Layer 5 of a small transformer language model trained on English Wikipedia (14 layers, counted from 0, width 128). Numbers have three digits each and are written without spaces.
Take only the direct path to the model's output, skipping the later layers: a vector added to the residual stream pushes a token's score in proportion to its dot product with that token's output vector.

Output vectors of the tokens that the questions are about. A number n stands for (n - 500) times 0.0025.
"oth": 447361591526565716570716702481912576564656612407411741512592613442621388664555281556468316327676292240465479471584429574198436426331494551485317710922223168516499261190322555271523536587478570435726263408429564609531499450538620479338650748540566364417470545518434397365412208374274780609654729572480273541602246590236386447521522507475614652378461587708565413643625734231890713528250
"ex": 510462449805589521389510624439531580595066478521622339599690340496684398088386556541534343487457261384520358213801316487579608397577261790527353515738608677376699379643550471469538162619476569658597473399641753425319632445577661517613652522668809321422751532727328643410478291456308564482394351432590359519555654240509215414552619713237449630564482289591721374636365307544537348652534
"areer": 502745223572553568611660194513441541392500412316287905565402483149331289388151325665564522210352536394162414499718395373262473533834608857574708388627483633156494623565311575648538689618457761515452443500333543457679337647565651405253584782563511413886298445630648409529320293280483380516575365588820545580429456735656146744432783411439925035397693629532609291413700335583456796223692
"ater": 368647388788576666388644426250528384400362407305419574413668708179526387555339387697359299368546551609462360537286451503356276310391515493622344484706527489342556645293373196498961489601498643381708460474268534392436479434697805447452362515494591596515683502709639759403397631498742417332703679581241474569327736694569733475634512619599686714315269386342518368511339691433693561409548
" bet": 506465428393438506566409363531654521475592415389310505665662557517465562348604543683499324335738268571605518521283310623374495310451461518339566844523472470505345498561685495716642576461285547589307378337551580317636323610709558433285591669628364335468521592698394571638376205482522588799438395269367353545564533390338624395702533385534524442603546510545625570584630485551502396837426
"ruary": 451627412624447528693349466377587462383552740289744402304658385355377603651546393401367501043357549614478412267605697432248684284633572604179487724569405501026284466511614902581662249506392786686414417538369481496631598683561183352469727687529674907534625318629447481328322290589311768617427690314462340412397491780404649461678689619470496400456118805677391543619294557659520535392598
" new": 529423399422625455661445588448437582532564721357521424548548523431415616484385414693506573561556541553517506627384379323380447529316406531528715536687465639398425545749715370454483551425355481584427472594675445433503526475609432381461506616383540413322545764648322601585575293413551551676466434508330469731441490472530512278613486602566466473487394297384577481422475659594336490513358
" World": 418577305504581361503346461624466473396741449484445788566695623428562621542474349540551400506666577510520212432481421297206604585462511647723555349570614648516524314267636481595461267651397467718538554518547419450740392489522400350550444579382609365556818629493500558720629629385443336701395396092573362520282434384656665579444587541405489493357421547586503290753554411421481570334565
"'": 140400487318570555650612512613622294273554503581451471346425272508349259315556537469434337763665272608452290668444416574575412555338626609525425494524264607321517425539412749583249490376496508592440467603821473616439672400508426525487645448858648577846688543526357370652555337373401359391558299477577251399591298495626552653591490449745645338621789360717191643255642604631521451677638
" University": 463532302400443540427729400580328525543541433528258866450686385332502463651275236498485559364649511430390176502830335620441725733644458452679581436706296568300286370521621356638441626679404506489735338498262869552601207559645388404430574556399692507578280672546619407707700447293537313564671115377607353589304420592601521641776655458474668624443184562694559343557587705257521397277466
" American": 475450403636305487551398384439581634517405431455379739714564589473643358601393395612621430442581323591446494517770267328478491664475632783666561354732710891399409583431448324687300479619416491614475347335481540506464510626524434316484546614418566348573560730360235345650547347413523506498463356239743368552444533412447545385590697535752307609517316390448626543455401579509494645303521
"ivers": 595846489735591393315589201589250696532619673428602549576806306240613485446462361480399478346334545365572462484308369848389654459416628885441372572794255473346720652189503534346636257473458668521409396607518671688663518498653503370543669493889811613363721729730418565477319507656493387423387428300374361291541184785494561576425289470468365409460276364748572103604530548198415488457606
"land": 449352473596608411317499495625424584708552647600537442473613527541366534821027685431537222627473423293297635547332368353551278699458345605549404574574812672601235408370363606610322645542495521340535787391509531387803405594684604324338566716517923680221531358480396657451570457721212449603536374427413629286696750312567430495858407442397412649327513572572604508677393418379370299418444
"ular": 652460393511492479571625415587408511644376555281550431864554687386347365469457488497698635465734553404432735677298207635325583348344354528402514457641338683513492649458902631545531449537468629774455381672543458440286487628601736438661482706487724406858622306132313572644483470544190352679469523177473351382377521550757415188420675511659369580649423168401522303506608949497357325391123
"202": 250797482553555361637444518532337456459569466581461429538374492633684752616513278565669465437618278428316417417703454444374647418573613564386630396602464336289751496394555378728518584677349647667528495603353603492477449636415468541492449460405564606678645654669557532491539307250266369693474398467488511322414421658621507581699451510401520200333579414459582453377606414568443507441480
" its": 462596422431626476452652546570634449731442417501451453507683596458769624713454464621577304509769430383520528572604489461389550465549464497293641828679537669189216627485668437421477369555369486522719512610648448496533547397532481341323594627346512404482463590645511515647504472315417425470407640700500210310496410479461387523436327511619230340418588400355536565414315799293368593567554
"ut": 466442329299733542283588361566475591387489542471561393374768279370493314603495615574342829346321595572531459579452475493230396411430594235470520555561497290635784411591466495538550573469543593375335288651582506647447493340577580577274526583661493506402502510269666745493541131474366486563556586743580360573641597480699574554638338632522468339707433470403672353577617589456341383518775

Output weights of attention head 1. The head adds the sum of these rows, row i times number i of z. A number n stands for (n - 500) times 0.00065.
o0: 522495411420614669601712365539570651653387369565318346399632532364483449451625403385601303535569593455546445499446492534446525288334677593372439487564383531509670523563447463225602579230565479512586500556618560486485564533445478466626510513474488454534531344575602445462332478487674428571266639723330592348563562435538306561526303584481599224482685465496596619312736536502601641631374
o1: 647424512502308469522725400411431502522497468673599355536454442248375492511405493576510594407473594475496559598412393537523308401558451445384562611568582661495573730631495517470366595484560501327360438470591776876705496591404533378456605497516292711552205747358217451441586602378553534479528533362493648626443609659471442563352560303657556451476380537372482423548482438362251508612587
o2: 699519630336415725416493595511477408450592358575435699613547414514314573691530526297474543525365704418719640418478549393641373582710476435611472434414322310655566499453513643504556660426525617465514375618449474550524553433264248520725501414532409561401455417428544409625551437518428456380426414594330453436548552387576648322562503573589340572478542456528319491698548409478524605427384
o3: 583262594739580449354474542449348795559400424456566409279455491531511614569551559641692622488513466447535561578613386372415474444338637622528440724508391332501549465613585596519409279433518746566497483415349319353484565523476514464465597414477466470555572370520147253351366516693503515626393481640415729540545575532352426434612362782426394318568374384692681422682507645408422556603508
o4: 718388458406545397533367424510532609562515680693728510549384451728612603561612678590758296448641598173565386261459484518632399681553566539417384624343633269533458711619485496386408493575486583670367485512468470267614550400232540530626499372645363292348526668445350460412759673527665364406471665376623423484365607354496318626294742534351505395388451570379355528531350613404640616560229
o5: 462332427479445394554441602649596485510568347478467527662414506488532549308551654744483481550425410448506424616384482746470545432557429544410406354554594555601638442524775428593674388467465575369303455482522539560534535494394510463625490599613681715380541461327283492463598488471659331549516554516494505621463466414669513568568551521513531617581532579562656277470296386311184342312491
o6: 649633587384354389458440482719488463506495346530524557513654429325365249405606621565528316441405456536476353372473268685358513541470504421525439451320538623875449568549363518563415681488580524385717702706297557547511288439545396568499649475115438652573463467616714448612502488484542431362469604380464632401537249558398532595645494413643521668580382483530452602552594538398441470646768
o7: 319278612352432445695592295357286359437530397587485607321610461633622597421524524503504571413521462529590585495544813725246616643497395503474638372526345479444568468522597338554548543462507381596312620634511385578356464481656488599354346405650480431630199335366582493639409508362591533466484614437510668729577363602591556457581734361623640433517242442407411832482644381542409412477611
o8: 566416551592594395431404638481436431418387365472409457612368688661629507560613555365394666691533537532556409643621601339730356579585293419331604717592608616358370446516505494489383327355460189509701663640492521519525653390348362645498294385591746392452618392321616418451537345678528693386361530525407479623377492422443440555595468359342415581455458444465513463373469721563563685649668
o9: 521399533271313510614418520476629567617462557546734723389641311286256478491282426428555335531570664538490436619440476511590449427428660625583467620275245471613387634377665538639342636438681448466635520562708211553478518346517535594330567366335560546508554513613510407555216287443530543525270462313728394558570678476700320451668496516606372515468546460501725700469469492750349452677441
o10: 574656558364434360411136673467411534463631694348491397417533512480435413852669498578577483569406493506538346336876318382550444578568618541463585498457368484665614442535470630503386490506463415425378424375433675484517599387468567575611521616639475447498640559479312447299602701448567628657349505540462306358548512206533500438418493568355522608554506541517659446414482497563423580633570
o11: 486381638651556513475603473204509737654437353372558510589240574501738631478534282437496341470412653556488341584643602530472335610383587653387482404463434471287428409531446400381452586527622508502656444454483282590589504462496531623732736304638718627398476581513353467480386615586692583482460499335686685548539681352466547613518186469360510715425689307434430481407451325465637505244644
o12: 336300520551417514478611544569455496624536533542636384665518468408474533482361696385331625506371329715502413307694628623499321708453669599606487598407402447581524369787374489598361318515580557547604620564525378538558333457479567544621374500676566688271491446240427478456597604565508346424561524476458408613603520499581482521646380304321278435649692518463350400369745440551623455391450
o13: 420505475579494529390426368467637464459430612685576620595569538517362411443424519433508489316511515537350394564699592441621593430510471432677509398441575540431578562732447359385435560426464768664439454570583397588778543447388545551444425578510454666708576419456583385827485385467587449743304651265658422378340544621460681364549421504426503310541277285445415607584407539406549459413432
o14: 576548434599502445492696487580707492475576435674485608595530665483505380511293433356560268279456501455771260522485624482633412581623559676542528558483333413483374463571509633524444404404486493540692315400394439442539554523408342515503336556579643424566540345384505523329605565554467503499368661412375521372451485582695550498442495258253419693606404562564506555584523673460461531471609
o15: 447389503485552554360506440415627321404482433410464423344526386526452525475682523604603258600420214330592536514538653444510459579700365338410528489378414549543509619526625474650341606490642475329354378579457506431555447547441315663607433396628524545508628641487514459325446396460345536400512421509300520520731764631582470274629449501405728534538512374467523696613603541493783498738525
o16: 341630406568450596676375505402488411558568447541275660671602619558557378570504319512417546440338515728583580555442596302386430386485456704455636608565320372471489645765518314263378545457493586539709513393581695488546553549588618397487521496311432696593568632508711453614665488477391519506402447366611555615455530394475397389471621470395433418485337482625380359614455597399388571421297
o17: 424547250443418422457421388482411554576350508566420723509628500457501570754443633530738632496637476625545444387454500596346353435442409494645710358475436636475668573309545184459490444515494546534352328539430580552426726287441645545394513467203523521490525643428422355654746327563378739362306545023695410470479580418510543573481513577429376582434603429415449626479496672717701419725582
o18: 637564554391380540596507394435539601553478504507386425474612431531533664576516571428628590509371551523622618452406495406502272544429546339516425510450545579394469486571260560554575495440478333498430563457606412463468480408414508553422663576562417720749531509442576375536522472381807618419610577434365581824450334324606496408488359520577670570590334556221789353542498416501588414514431
o19: 645412674623497404403632416588609497590550530427290489526565399551526273477459317461460443615640657624552474572566628432477531639425543497483452540362569369450262691667301573563535361596423479415514345586347690627526385530876656653519572482551503551348497497525298650442489538569451676644633552601297222470499494603392442437386349596434392558376602463470337596766347688251410273470411
o20: 392520433581411477478492613464567559257591344605551567673433492573596541445442377675517642483357484482801509418476241452437403555751358642525393539515654641633672592469491505558459367332437351359264685506714485549551624591525596511635435447524348291575740580568315526452360533540466468596649550519586642481400448567493430365470473448417440476246488524539468518412346561556574420562440
o21: 306286505547573498349600493377645494349594555462423444407471560506381478505720305420576490486755518311534547532408587510489772505374764627324498289526466534770611454461428715544360662508710635601394409583600380619481558481407528666514434631599524436286463386599498438339508236528462311504551530588532458466581540425375579541735400387679491303434489500540524329510569487427499367597432
o22: 597696343600492312506367511400522541438555466561472689558604533598513495485464279485528415311537641536603550587566247633521446387314458417684572317520720274549476666479528563734529437755433531543557491566580572432536427581408587491698509486612482617490407273466494652605377467528448502576463602505573421650520284416406368472340524522481549410379367506409380323559325543460442535509680
o23: 532699403627560597641631436558537461389364445706307499689490580404670640684641495418641381520475590484432716507474308407516485436186558605491536611592318579377457475611534397615313587460456611483426279497596547634569417468582455498465602470237448485372569634508501558487351419541624557547491520357396406674409339474438601541447433421528506675447383330180578478520612685662544469634465
o24: 279907183631662331638613496371513593396314498309569578796810426609513460429477500498517429336622572629293410464527433398468508610594536592614564431400697627580440296579495465467416237432558532417594533615492637315440310401401408505365265576347492606383410388537617585493518691169428480537505325454519436540675558456469561495654795657538516446459456393451581357543645539512594450756546
o25: 547414548493629483454686615647699460442564404595383568410567235553334479397594532340544465423530601509370291342467397436549292467559455456498573536712453572456568511260498679560472314436810440330490404366389554566550518471300473283449542299351494788396451595690540558462473550528328407550293487685393450683361375406593632649600603629439370513656560621568458443508482707575540493518763
o26: 570805380344577309554524350666464426511528548435458382454434474137488496630363501558508490355400558714621531552493568508556626360449583684489591393512521344331603568451538504530670300402517290554525499588492474538583444595494380579426659597507391590529541507456447333713560533544439628382433463725669368433548500228434438355544528354555626359308690347456536651436608609502562701551581
o27: 538337506459676519676568654503671635633507494539630663499603352524604486648307147697443534623627477374537583670446560452359556680395449561409371483559588295393374698336487438462417546504464556474393480466432573390453575531344583694555507424344604287618279658559496439533372662527718505471636368454469718422632559496426366334626309507455452553384229724506389447408743525441394517363506
o28: 462416398468429453327527439599502387681514505711510682253499493370340399669691458633366450481495475456590549664426565437497488512459459565440680751557337352622436422750430581392154256465534404685578441389618482598786473248535439454433481346589334568259625604441367554401551370757450553619617417403516571391317564386499529317606716510273568659522433515626576761551547677448517549464569
o29: 342480616287748388259473522554546387646575716586690265588373515471726462545630385704520672575527516535634587493564385465610548604484369359459655520336444456569352506598341541730490414575566501342467365556636348552575478311502463480674438561253600571505505520417707512372505556365469276320213363577686525490456468383393613573568379581189597645473509404671635473695449430496434312622681
o30: 457555474469579507364322404526586302427407419522599594762447368328676584559645366537630674683392639495578455455728358439391680669433612469758474411234441556388495570636509547439519591331512428471609516579400411362383654397389381604605458644395494258522428536457497664534607529554345395382696613725469441367492540618470389513426644228432407471447488482368344652580499605422560550626589
o31: 398396403579495595557447669646467474446510630615569343361420260637586454550310599485508469476526522506461350348748491487378542645493568611416457459655444425536464396441439502394614647685508546659611416498244474440656504723525481589446583469580599569498434204347580480554511538562494430508635671481642414665435589410565432379526352625480276572529569323615287310612343542387424546613579

Each question shows a token from some text and the vector z that the head gathered there. A number n stands for (n - 500) times 0.0056.

"ic": 619415475557478473375318497594570425426747438470505638296559402485531594603642534490708270347576
Which of these tokens does it push up most? "ruary"

" A": 481558502483249575560214362732646349352799563396549742466540408494510716538692446504570466474474
Which of these tokens does it push up most? " American"

" Ch": 737422529397329612329335470724553363284768463515493573472562349492540593586598531564452531398528
Which of these tokens does it push up most? "ular"

"ill": 643600511444388545356220399594524451401697473434475579408641424491415677460563543389557475401509
Which two tokens does it push up most, strongest first? "ivers", "ular"

"l": 684474489477276549446357339682539496329726543522570603451655430544432686547710478527679430543454
Which two tokens does it push up most, strongest first? "oth", " bet"

"en": 603451539515339630370364349794504361358758625405551683438659494511538634580599601496605473556401
Which of these tokens does it push up most? "ular"

"im": 717527656357238530537415370435594311366636590571286507414671251552650454507734532405452380394443
Which of these tokens does it push up most? "ut"

"one": 729619393519425565408245324595614459372672489483553598449595450583413683415585501426605459493411
Which of these tokens does it push down most? " University"

"e": 528504640533414618448373153579473271502733529478512498420592500517565604615891422434501313505548
Which of these tokens does it push down most? " its"

" are": 724587440544570659238382363505636307361746521396441560246687504505521609607541605448806559463433
Which of these tokens does it push down most? "ater"

" Gr": 454479512502442621387200331610525486476653536563424583287740378550543557532694407415608400475585
Which of these tokens does it push up most? "land"

"k": 653366557472219601454428224683473442334650591490551459412610319495564665502713578589479438522431
Which of these tokens does it push up most? "areer"

"oy": 611396518382339634457346399739444373344650613498506600340594400450586587578786488490547467388549
Which three tokens does it push up most, strongest first? " University", "ruary", " World"

"202": 630359551605450553382315435663517497417755439562487603404579340458518543533674473427512447397565
Which three tokens does it push up most, strongest first? "ruary", "ex", "oth"

"ar": 666431482435280610479433378664508354313782473458539542407599291491577571637624506631563512513565
Which of these tokens does it push up most? " University"

"et": 651534586553313633338290338703554453305694542631464593395582527558475646497670500432575439530434
Which of these tokens does it push down most? " University"

" g": 738697356522423585438178288604628445370650478459514631468583533614426690413545471472569467468353
Which of these tokens does it push down most? " University"

"orn": 718230566646478374285298448646611526282700469529487797472543273494507579703786477599416495420536
Which three tokens does it push up most, strongest first? "oth", "ex", " its"

"ur": 562518527431396617633309264488596255314661499500444726444645313436489775553609513378646536515408
Which of these tokens does it push down most? "ex"

",": 497268406360329604415150234600718529320647592474569515405581601163701697861693520371502479453537
Which two tokens does it push up most, strongest first? " World", "ex"

"resent": 706516565437497510302266411613587377381699492491570772418487474426460831597672502505737489479382
Which of these tokens does it push down most? "land"

"y": 543444502525143631424313273687632406367735495322468711463562566519583693679594466413467416464454
Which of these tokens does it push up most? "ular"

"22": 699247578816551297413076274538798569318621469489614974527421213429352618768828367554343646391623
Which of these tokens does it push up most? "ex"

" in": 748249469721380330342371136460653625246623415537470926537350120452396529744761364719175533544579
Which of these tokens does it push up most? "202"

"5": 771308449580188537470340347649370356160588303587403454414612459598400592558670407677444315306444
Which of these tokens does it push down most? " World"

"if": 844301581596448492366305444647530358293578403694442605450642327545432714503577537430620337470505
Which three tokens does it push up most, strongest first? "oth", " bet", " its"

"ric": 597575439560366701409335352576496477425626519569533511377610508564444556519636467380547498434588
Which two tokens does it push up most, strongest first? "ivers", "ex"

"and": 574626482550379571301240459626634370219919595235634823302589570527558822761520389579677543493286
Which of these tokens does it push up most? " American"

"ack": 661443430497398568513346232692484392304646446518396777448411320456537628693683477620284273419495
Which of these tokens does it push up most? "areer"

"-": 710542515379388557410344299635510460383704499444505620418612395552565664565727448449524418418459
Which of these tokens does it push up most? "ivers"

"9": 619334501457379629365246479711461468330596563434518589380638483427578559580786484535484461323563
Which of these tokens does it push up most? "ex"

" de": 489463547472401561398180296690537486532678498574411592279751425549498533517698401388561377553575
Which of these tokens does it push up most? "land"

"t": 664479439420414592430324319578515256311635502469514802497572485435518660597676494465483426321437
Which of these tokens does it push up most? " bet"

" ": 637406431528470630486214329648521446471645563346510657341616391472555569545675414482514373408621
Which of these tokens does it push up most? "ivers"

"ag": 669459593458447530531353395614514266326742573484487573352582383602585544639788531684570312435645
Which of these tokens does it push up most? "oth"

"wn": 769434479384369563509318319597508352332707431450579679387535441444504506683728410480455364398468
Which of these tokens does it push up most? "areer"

"er": 682419541615400666477384328526505195330745509548599625401622402469565684569611516444596398541580
Which two tokens does it push up most, strongest first? "ular", " bet"

" h": 744535451497298608368298404747525423315668463556507647519645492569417674498666512520585451431372
Which two tokens does it push up most, strongest first? " bet", " new"

"N": 640391520428403591347343464732560497387802612539519715458455380466500592642717455501601491415495
Which of these tokens does it push up most? " World"

"h": 582529589493332653474314244614504304449628532522472520406666466539550636608877533427472387558507
Which of these tokens does it push up most? "ivers"